Layer 7 of a small transformer language model trained on English Wikipedia (16 layers, counted from 0, width 128). Numbers have three digits each and are written without spaces.
Take only the direct path to the model's output, skipping the later layers: a vector added to the residual stream pushes a token's score in proportion to its dot product with that token's output vector.

Output vectors of the tokens that the questions are about. A number n stands for (n - 500) times 0.0026.
"my": 198270787326412620733690684358388350607648158388433293584260521329512519526521395391266517701366615358674477477559354265509414553448583491666604217603573214641649390504460315401621549795481641693655450392930442592505496775583481535599319625518359582310604509738759509274479672589431578449556233535651515393508505516432719424775298447636432655720346526507534495575480412672497613426668
"m": 320181469439675576941448419417431432478682412373334240701625473412544550524586522197508426698572500405416389591601400396658475406251591430332600602387465287653658399434640655500540695540396391483557433426550473829485641633560710584524378512500657380560652463569648649574626390558443428344349343554415486385349394417721592574774467511706555562584395580565458544625634747457502559230643
"present": 453461683530240526491778483361544364723500343601523500531491470420450544398489537458390482775632718463427431627589377299453486810328813384373446525321566380261215476771624181524515255770602543639504588478590106574417435388462287687446633346580500399265508656179784491521393588481548433506400540839610531338492490562443310302424343513565625507786296577577241411578412347848509539225736
"led": 698563468527646468301415684599334312733646649412450500604374488522534430446297534577478552569328406515446578500452604509341474750396420330496375385429764535127480456423652566401537760412464455645669398650495416700692444389359408699554192436500432717481600694020310400173639584649687487565592478582737652603874476417405662269525262418642525497472239604578435353565542296665497359421517
"field": 450261504469455469496583700516606403788375632624556288276479398881560595472476647623509468643468477515422409618300482606428465542435589471640312554735529188518432453580608581712605371500222351694400457575702742553535573470279352569577426236580287722500413438312650295212348432538486384463493569489606440379530566364508737254480422500396476608578326598719214296373353472554505557226579
"19": 589424514591478506380587648580442551646614651410468322600465545570494554497245566511220419624618440512705728611461634369566508524476664483484430592466565539387503528483408543598552206657567614631427476487400391712439410512386381323786357510582671481666444531495587490422398527407639369517558619415438642463497230439441573402404268494385457547609512420525303262685550468773509427348476
"œ": 455114548316413621390465568495343367721719342676504425278363667495487517586388424429351482461657677604500504644458765246636570567425607192592566287686545475300343367577595356571594237651386449798575806428552433698392415759251583333742348408576418552251491733656594429543339368519347217622466479606618655909668273407363880308710293478643458672688216786458313425451591378753512598455610
" |": 463594319562516558416546332679554306608516529437503629270578493345680386370343503521571500665469493431429392416394481392441292493807366412175607504415483655528406620412487549362429503396383495470332556592452595600500718716485595549599511577466454346439286453670411543574601635212591553366689633484410419525412471342467408611454500460372671569408559532804617491472441541479495466534515
"ta": 692704357512480578443566555332370350413436557500439372541441432401764355672513407488571507347424336335355621466428531308489598580422531406404528645684486417528483515482636640615607619474619438481470534509566500280651624461620393626500504303538435677508575539541380151131490356656537365482412408471438662696481569551566503500627458483638368608622189596768632634558598582551498558540420
"ion": 524297399317438516603437524583441426613538539539522420435535411330291658544655485412144362513486464463306459334406669564474769487542430487504374444833378178349471305422581583718350539319289466807464740750396673653710553713473519647588594413645463575597345470476441724505310418552470353478616773496659519675434544511263760480775395393684417651556086487363409459580484330495496511612479
"it": 586593532398448428465384431459642616568277683544613580522563677547524453277657565383353431496477525433504493658405418402715637400606194430556606587380188368445570464508624380349584525462308546604770394676369460509505408528648323433384565430464689424444500370375429614670478444655463329480258262313453371638590392459359482265362419539464544450457232504610330537591584253482503588657689
"ber": 489269550420536474536413578458441396748588316423513393564221541617343600460634392367463463648207680391469559425426508277428589437372558627594469521645562397574466259488475454416682500600285332701409456441745407887358406557455775487477402524500500668317593437091446449487549503428746639560561358549511451700429540662456330330573463613552466775344312260648443514295378358444503396456563
"ating": 500643790524504208379641530465423449664581387719450571479440777565545421384600668429181388427408483385753548477515620269459570541362547263566500534606436193570600407509671201423530716492308325707617508439505470364111488818420508453465536605536664564556607545160628630387469625536250462828732453384590637720549587299421462548694230575669369472789289864316627505538838397708499512449695
"\n": 594516380382425306675459412621313516515554425484380565598489347391550340789662427537550454444684378641361439435463423313272645379548467552582541522381402446633583514392453577456542424481573679450487381445370594400426506344385368637537559636477500391566324576539581524410550599340321428764344603445566543463391543426613452391443545468481547289711588348497524392262302451500495315564441
" as": 555406586329366460562468724536554478477619467580525453406598492467397516416478571471580358454482404448497481603607437551470523340613429441544660448512559494612515332581469471636567387435597553431611387416471455577395446488617449475380548535541403628563597625337299447509405553403602295605486696578447709567426539647563413475513572493473554492422562403406564474525570545478503577562438
"il": 758614350415751405537440503335554339671480422354326451448303544448565398355538317369681383361485537460375557478493674458504697300475307464527489512504426534432290466478399422438635384644386466583651509718355510442591455395443323538443421269507616389594632439587387715603329691683318538385490643647600703560595631468455486462518330298625479619514357393523614609574619562509495469547529
"”": 120138495157274442328613655451297364537481474526386341596633734656597490360045685305582618449529788217827485709541704320621496658655645500479383108763678612052369261546470346650797422647371432700296841504418155539244535658441333487462376614478699574372141377556770489276582388784617313665490648270645873473724277640512489225736348254547331517579329411694159337605402281706515380521789
" wrote": 567224500487397476341531698541442418532911266606362439266393516556477405672490392445169472623514527549471710475598554460649575458681568449354434473635732483223302223670583227500642469319422321635527562497739272495295415579566387443582429576492554610258557663411557707238298529551587304735598386615560711467625420370436520252582441570637391596697393660547443445383569294623524315340756
"ance": 371463827395508400233358551452491460818460090926620728517605546336528695625557634276463293473553686341662520374562377576382583446434332433610452601698440388392375275450444405420617594552284340500269719437489525505346630492463655365517376550621448471359415558753535377596509458635253204472468590681648640543420560571454767347270270508546350708642282762354424511613670277647511496517710
"ę": 135397544258596500524486625515416202714835482652531418290538555855486629401291607400161695399713705535712607627595859304473811579334613314635396300664683451703378337511401536640737408566411395840705796354532297652255365771335514454603337340559348719226299793410619401404470436643509402547728509514765411690543262243241535213454296412731231460441420841513330411406605116481515464387600
" Award": 554279608519228628175500550380402318597765100459470376508518741590429427643577605304400300549519569452310500519603758420719480575331492407484288366568507431258407459914646453603582476611466412628577538490586335449358453468339331342633465518404519654296448609537500609540470451203557322774758562508776485376417252821230714290371335659660479672632346535581466421571384650448506391652584
"ate": 458698583631526362205642442397513441604258388609514487399534697299367367273610283476436306239462610428733414391653469409388211479343633475433468575718351282482429441483765480439796500415417495675618295461460438429226301722611596536360545608473539522579667480291576617635536560719316470547511554333667555667456394424387649473668298530450472603692376697441434520462414384606504409473734
"en": 528580136380585468289534500075381308578362453306449637322550602496453559404715338472438422564465483421426451564482500357420526470364522651678504468363677394244431589606379478460455448466468605539386384512477416707504421385590732542354661348525608643436619623357500456653724571594656543395399615487390492482439648400469742296624465639500352514665330493470337612446657582681491446385399
"ut": 389479779496750531414666377500476380545533496363531608416413630382547513310448566369577479387390400605303516411468571405421434664343433399690595484657447500181575642477400551555390285457352579655541478406459510513482382443597332364486463218451722330559544374426667229555604461593298446585520269694504512695647605668530559401775304452587382560566418464518541607689470366522510532548574
"me": 482290737458585613583589426288459429594539491450322195652288621416549514583596583285520589445487370398289483527557641425524445465320664449532665487487608374423575198508496751579662722486394422557677436361709460648276476711345616540416488437490450389544574531461771265500218497390527520450475432327485303519412412250640416586683454348828511509639323500640596495553543433509503480427684
"un": 507306733546627598328507452304463418440500319428477427327460705314483687520409644423524610527405194331431640527342810298654319508347447492589534635556396330496466476414514741521479386465381464423636346567382209692574431521549223577394457441497525530601651685527678504738265487590406480406507619459552530530640417400504515355496345460511287491587220530333589593355426603701506365446484
"ville": 592436482473286596567688536330509242683419456515464357419588484819388571431580508535509605742395484379559383397454659436478755427437555379684563477818534219571265438444319537377439457496275346731500445534536472672337368708545597588712526271489258668408628453300655428189339385345463571554477350458642605521623408432290796300683440563663253595460251668575369305289442488727513747564569
"write": 478473646536417442513540786141520330770618402744476680413382527623270698615354547377355464563459816465453678475336505459412448625439879282544495531516420370257398356505746299724542460617292487635616475269909396345529500279595287489589457374704264568228408796541509671304143608466529440537595395504614565411626462637544608270650370317697760757545321698627619258533386236551502406473678

Each question shows what one neuron of this layer's MLP adds at an activation of 1. A number n stands for (n - 500) times 0.00042.

n329: 434487490468451396540420522639468390474530471518719555372478459412589460529436525463511509496588483413459443639582502421418535591527488559445620527470480373480558548498591669571573613446522407567505492560457546447515468630423325540485585384505461620539604360467524626528504399458506607478384483524555527528368487550399516556534610543533514540369533488516509514407500467422487377493670
Pushed down most: "19"

n150: 524412447523700545475332365560666587400575564533392687506622494327488390518608485601469718410290467368537579306503350654376526465582321571516375413395487615403474462542831509468509463575430529447579533465648367732372409491482458503528580569412713437391557548379460257414546336683559573500628672609500442429615315444443456510474504577478552487553519437400516356494592291494661241503539
Which of these tokens does it push up most? "led"

n136: 641714536591725581437547733519491670729456561540512618348390453506553494612484439662386477581614509531456424573692339406515367513368665473475564566351500545583474452609583470441570619390510431640602613561419520589556399408261558692518297465473327385466500503441556668435589510327580409550455548368626571485440463465402705142346357518609556500523523467510801488458374472568432553574364
Pushed down most: "”"

n39: 396612324492496667750569508367557460491292307647661617534426434551477576448563334715386552446376492337492391444633554467481529701571522631399835307492445508606401527702518504536496515770512455492634500282285492489708530447459687526652779484643674605431710648529344594599436560574389532849917810407379567363731485469660478517589467343520334449717552437655360642496606585369519474359623
Which of these tokens does it push up most? "en"

n67: 676491415543543491531506546357445511561623296416494509527534374271488617589497446416560590448548590380641544608517589641536561484321524402382228486439534575331413469369541577359526439537447450412461363557497631428730602404618690411413413488574586467537382532639485552630593573631539311595462568309512167452411467590463474517426492512591622296390349644554624659300545478424375577536612
Pushed down most: "ville"

n179: 603404736522548650198608285576490461564510500561517534684435353356514563608555666397707493422472569583469486407375598173549362590632624516486471538332521490590419486487262696395494493442428586608539555493388402620686573467507598556533458493511510339510819415705483482433404125607658395584350351401636305527466406582586589537390370561583496406489381481560426401666427633511638411558307
Which of these tokens does it push up most? "un"

n364: 586705396608532474452494369485538671398388512506491407532500506470509541411506370491445515438485497638843542716566383535506522521510322397431497408617473467592373512491503472681544473388506630482740295491482447570491563549377524411302624628400518655456683511422445350544566299503290594453290467467451533535494673494455572322543664441614581600372512599552436650464445690530457413506409
Which of these tokens does it push up most? "ate"

n86: 436459644463449503362406449529294398661478555550575458438535618519692550521613389766484404644461491609557538506532466537433482506399618437567376518634623438459462452359671482497432437478545412525557461637601527475345768444567409479335560573466335632509588503440503387562405582532500642541653490519525490463746638227695420319361164643568341371463215696490572592461432342549617554595460
Pushed down most: "m"

n427: 584660458525757594497507636469477387560453621414624335483517292548591527428452483280540433396577595436517469414436446293490334600577549500637516534460497625556444308411461721513544459402596312473724452660343190361432698500569577464613310565297449670352453480344737504580612413584614595470500493514483261513385594728473567599588404580497518517371806652608594414393619510469399162464536
Pushed down most: "ion"

n314: 541350642516500626525394549791398493470500509413488500398424696401223476349304545611569522561481453500485358530520474438774451444305439555386500483494575681480475432435416582311369390503475606370606491607771419581561378332550582456464474414424408518558467409586542506395435273517428392536308463576488516677537494635602483362420639353612487553435719450576550391640503436538555420490391
Which of these tokens does it push up most? "ut"

n258: 332717560485515487242563482539459476469535365448414458700601447405465606436433466656497456514536456562580553324484496597257240496608617424644366705507821511695554429473424695608383556382585456666375559482331515473479514295453453432606460514739651547604496674516545507360323568449593565556737669276875464414713597570493477523656371418383471550360350550612428421600684483550437492556345
Pushed down most: "it"

n145: 699497416534514378455446570667569445546503355366324532494655592315541512408468413359491526509566448401582577494267358432613423455540691488436757665397645422393587430601404661554459721528240401557540335630529406367560528525500493445413533557586490586393689372461406453410324294568409577349539382357432675463456597440577459449345613378474447629463461621725500324577506652350405640510564
Which of these tokens does it push up most? "ta"

n421: 445503343535554456513654268477438698401375530570298406442599520513441526452466342587487311503551522287378457497496440426350382510782532348557555646412456493506476390519419519475518313500513340690659410534377426335395301400430350519406597234740507430637549430463571608548301646582458565294636707540552399578704523321607337514589516351309462436570557538473568655497642695595654608380589
Pushed down most: " Award"

n37: 492659507528720528530507730332496099553511504629591377387474470478504500625425478601609431412359349673327649511553678362504510598256458625489703529752696496287629418414521550458404437588755538588516406515416779482636565525440744532475265567367711411317504542580267453667381363546584445584618403389475390583485383415496490631350427625609527413414352514508134552244504714587407286583656
Pushed down most: "present"

n262: 371471476517354392581713426539588485716538585551434309361532494687494406525588550565717627541427690383366500531358510801590395425460390521513446525487334569579617481621488558515577443656442714478557391451609544588315431594389579649575421503486545423554462598545491493519534493489412419694398542593247448421273566484739745452530658422354634572574533619629470410614550353645286282521432
Which of these tokens does it push up most? "field"

n335: 343516450424292606470438346273368391316373351534423546433555461582403328544596748546516469713446706620526289449417580587312494437545444433674640504561517407422545533383534425549388406432530613458384611360345341503409510659578648544289284533394516484387545378356362431561595346409702491532594428523430633593416667441668476297371693629483514553445443540460591555696462516527301500615359
Which of these tokens does it push up most? "en"

n280: 480650614544570508586623394518373547429447386553628417428306456592406431415357394539655399523530437696488663566604509412636688569457486420456396441535509515516621604372453466561462293459286456515552494367334656543415503543565609338563595535513485457491484393558474519408494576566436448223560387614586617356403703748429497576500764412437478518463506452322512503470391415521444493695370
Which of these tokens does it push up most? "ut"

n230: 175636476490535726611407494507601251450445454452567467316593649649548339512546626568301654478483441579503396491411472469590455513518441679425563664462464625562459376391732284488360340513399541331483558550510466399462331346515473734358604393749416391558455580521541473443531523605538587548404539632494325623532223561425410334443444418493568510602355650463646512389541436344458507310571
Pushed down most: "19"

n225: 375391476527431572542558332537415571580642560388348328473704355455547557519480329514530616594333411475489393592661396527481455480777455463407445420384324526574375415427529465414526444483542433331345410503558589500519522522318428489423355469642436530309378610518398356552408543513577334594626436614563417437528536623500620542515394492438526420468491662382526531486337483313470544419460
Which of these tokens does it push up most? " |"

n424: 557598497433561517398352494386597726579654751293629440655619437575299529534506497482433562420414483431322482581308579392569469597615494531326481375450339530560620488313444315517459438500422596615431520622417503674385442375417371592421520461303381437420497429618494491616480632553564525438396598384477503532497591372602458807525643480521597500459530531524629550349448666509304342443383
Pushed down most: "ance"

n428: 404652602229469506484661408631444558360509523500303388541567589519257509368423679503429536629434531694522603494496541310384622519717567581395565539347413448419413356442389467420594516525368398563553416682539507640623377559393317635702467487479411393547389430333450557416460379578531491525474577861515503491705444405606541483536520524552713464634458437327467372458543418373765561554396
Which of these tokens does it push up most? "led"

n123: 468462431612569582449595643632672434581462581520582445331443685567513301368535528371372172446434441532475433605511459548589375406341558455631429317519529474768474583561488378321512472313513449645610446529487591509579509441567310552593687474573545463478483281386581497525305497372594509339614381405379461279433575599439482244325383497487537779366575412628588434494562554497561669432521
Which three tokens does it push up most, strongest first? "field", "it", " Award"

n356: 493414636604566406568448503580479662500293571326633413287436622509184473471435574469539471691674479537424568568469575520612408419458561411583440639482488403492377454512477477406625430558701739424452555318497597348451390563597563355623428512583558642367331518445497519652678484527524531352434503393571409596448603616509534667516568408615407472248497448321440411416235552500431386569432
Which of these tokens does it push up most? "ber"

n301: 602468707358587423511469595514434447399528454459774486548451377521514346696429432397610420364540425484402550350523759687348632475436376741557323337542285461452487546436211466687585119664543694281493523399467530565465421507304561398507523719470458703479515450599566559548578677240434356413659469567521349596507514588511500428369720341443706428648536470413536378482462619327471389530567
Which of these tokens does it push up most? "\n"

n12: 392403557468601589728658517520372546386281439549441460559374587537735464702638668661435462671366432651566440413482333326548469493409402384564593588471415503710287329490638570469552560477722446464406739551562511357530435620395582645458667420608500465385472303628395552415568459575484682500606620726471643562570388597523457432611214631439486629528361598284644459409494463459627511439644
Which of these tokens does it push up most? "my"

n240: 568514542374533633520487473462616286399699383350503401364459378442513411373445497438473560513479516350422708625654706540484649528461419519490519747550593327330361852477474348345497571510521578272539618611671500589571681262490448500692490435669405546574486532449360415675714486667497406470406429459576217490544594541633629765430575548486504514400479568329497513569378395674322722598630
Pushed down most: "”"

n192: 450300485463693473548330468747475592447427364393553259528430490641513401518439519506391632465546321528497625608475524453344601387395621449356308387369380390262427538549452363411406462560458398500560446461497574599541676478585480654428455331555567451355392643461534610677546650272563757582288566563611649559402553564503627435593422590739377406493487449673497518645426440402534464606488
Pushed down most: "ate"

n80: 547464317528701494701672356444327583626458447702490559410171598369484682412338621282417663439655573486656375361533608559484408337448534282487424366490676420619458428519608325512443399513573583523332571336490420532721475417440534670784478264581412472561458553546696438526563550445497524645403532386449513548555468605477576430605340540361510570435550571597487445536589487336621426448600
Which of these tokens does it push up most? "œ"

n89: 504462649602456513500333497407298575417459336396628531510568401452418497517236480573580710656440447576445562331644401496671233476391559410486503485564580608600478648593461434500513408490490421300622616461690413510520330567829423732560471400299339652507573556513396435470483426657338567330665763497427252419531470397397545467397243432625418573446528529592377529497660609859488519537674
Which two tokens does it push up most, strongest first? "un", "my"

n359: 445568488428507541580604408540491539551549584523630491313564457364680401615229446640473887594535497347476413524633615657571647569388304503395523347524391563351340707604529547537585515772621461479555399406396383440390527539370639634476459429503365423643467711532500494491524478238343506643428557503539400446439561626528577596474651468475484487387538506443617500634392417472401528530435
Which of these tokens does it push up most? " |"

n208: 618497613595471525427513593701438622643480460490513393191487487433339568506560626329451486284391429379447697616500535383704724696496320634377401749435436534397261356551409424376663546467450443500396356622405388581622600516468422538568616447522397596523567513740451566290632428481578454625551496632610608672282448437557500664472427497322424463524453566439507395507519457520433317230500
Which two tokens does it push up most, strongest first? " wrote", "ance"

n303: 469629526689540324583415457534431546608332428377439556370644463534393566450351661404521353670646414394515435503490529173562425378336403382435392493503753506534553633491378656578349619689556673458426668516494623560451431413485554363467462494493580367409340497439416484512485352438440306658447436451617469674424554408574543490589432439351590469616500547263333534569443635569551410382432
Which of these tokens does it push up most? "19"

n213: 366645523651640468602347586338509280289537531646482475660537488385583470447512455472606426561433491466423746560688280480547338437458350543636632493455406557401539394598471589454606564368494305500494291601424435383549491434435395291521386407273438693354523630572385455485371503538512374378348544475545698536552558522525526464535572459462506450490702512643665503366422402661511430338328
Pushed down most: "ion"

n395: 579411480432497418599485476469326507318637537754488262659497534269579491344512563293473608443478390259439417669358454562512468590549509575608574483575512550564425420544694438540695585488630535533526408409642497452397432449474613405539431500603433488579516553713530262629530654246353486406309493585485381479333533439608489530535526417432615606539625640651295360531491436525431514520380
Which three tokens does it push up most, strongest first? "me", "m", "my"

n48: 477675376514678744456470594497474438574617524253384731447376638213450513561401595480375598659604432418517632487612711665500443623519535525645541389520691469393580453292640368597363480423602311742613592466389418602413356585361528604576449439383493458653439375446632359428500452357586569557528526517438541530437497382490738262493422339619665558461315248507414459422422517590468291576564
Which of these tokens does it push up most? "led"

n151: 491340588374622575438341508412508461488329537512464528541351402517634418327355566443420585483526582603444432601578635560576505463471527540344461460483360454533426344492497538524448430475509426544409492480656491525430590574387642652649580266323365462458258495603478485451478483645293599494540368492574669387559578700472521286608289445497538446461391393566271500446440410538413551518478
Which of these tokens does it push up most? "”"

n438: 379545518473452518584652478510355522133385377413386445553510244613481541497309534694644693541520525535490587460553422384568473341304512611410500291522539588550532513302554675386607541633490504342513409369467727447389540438439648497525585584670433518377388479476396403509574756410431568557434440688572617481554522622577387555480642638393590347443673564523513467532382605303374576753700
Which of these tokens does it push up most? "\n"

n1: 405401443564684398414317436543354443609553558440566557479320504454535586210392572475164257433347387531507582400461492598449666702508591487539381379636363522600532675582567561321684806584647353591641490685511417586669404348459376342514306461550482449447376652480410418562562686401636576507420496606469587465652538532307391451482422560475118507634355412613635437522586316325597460436320
Which three tokens does it push up most, strongest first? "led", "ę", "ber"

n402: 536506376459627375301557357471484614458487494513547403534309580442513609439539577371631427292336657606747850568564646527659739623308634452679491613368516445663451471546325595431468604627474339509497524542520422596513506422531588454453545532434376294345639320401569443537608651582503485481611343551522510488624475538497545538523621611464503461728559494412556622610664465641272511364445
Which of these tokens does it push up most? "ating"

n162: 478587478550450503584424337584579301629606625573500443510656440463434494587591484739324517546689481493517369481530624344602384283284490447574469408474663486570631346484610245500605629397386458293545462609620581441427510497452373622507601624431736551480511662525631531516387702567461314655483675487571551670540444400366382425580103350598448571465531687507565606571458500206818500514513
Which two tokens does it push up most, strongest first? "ating", "ę"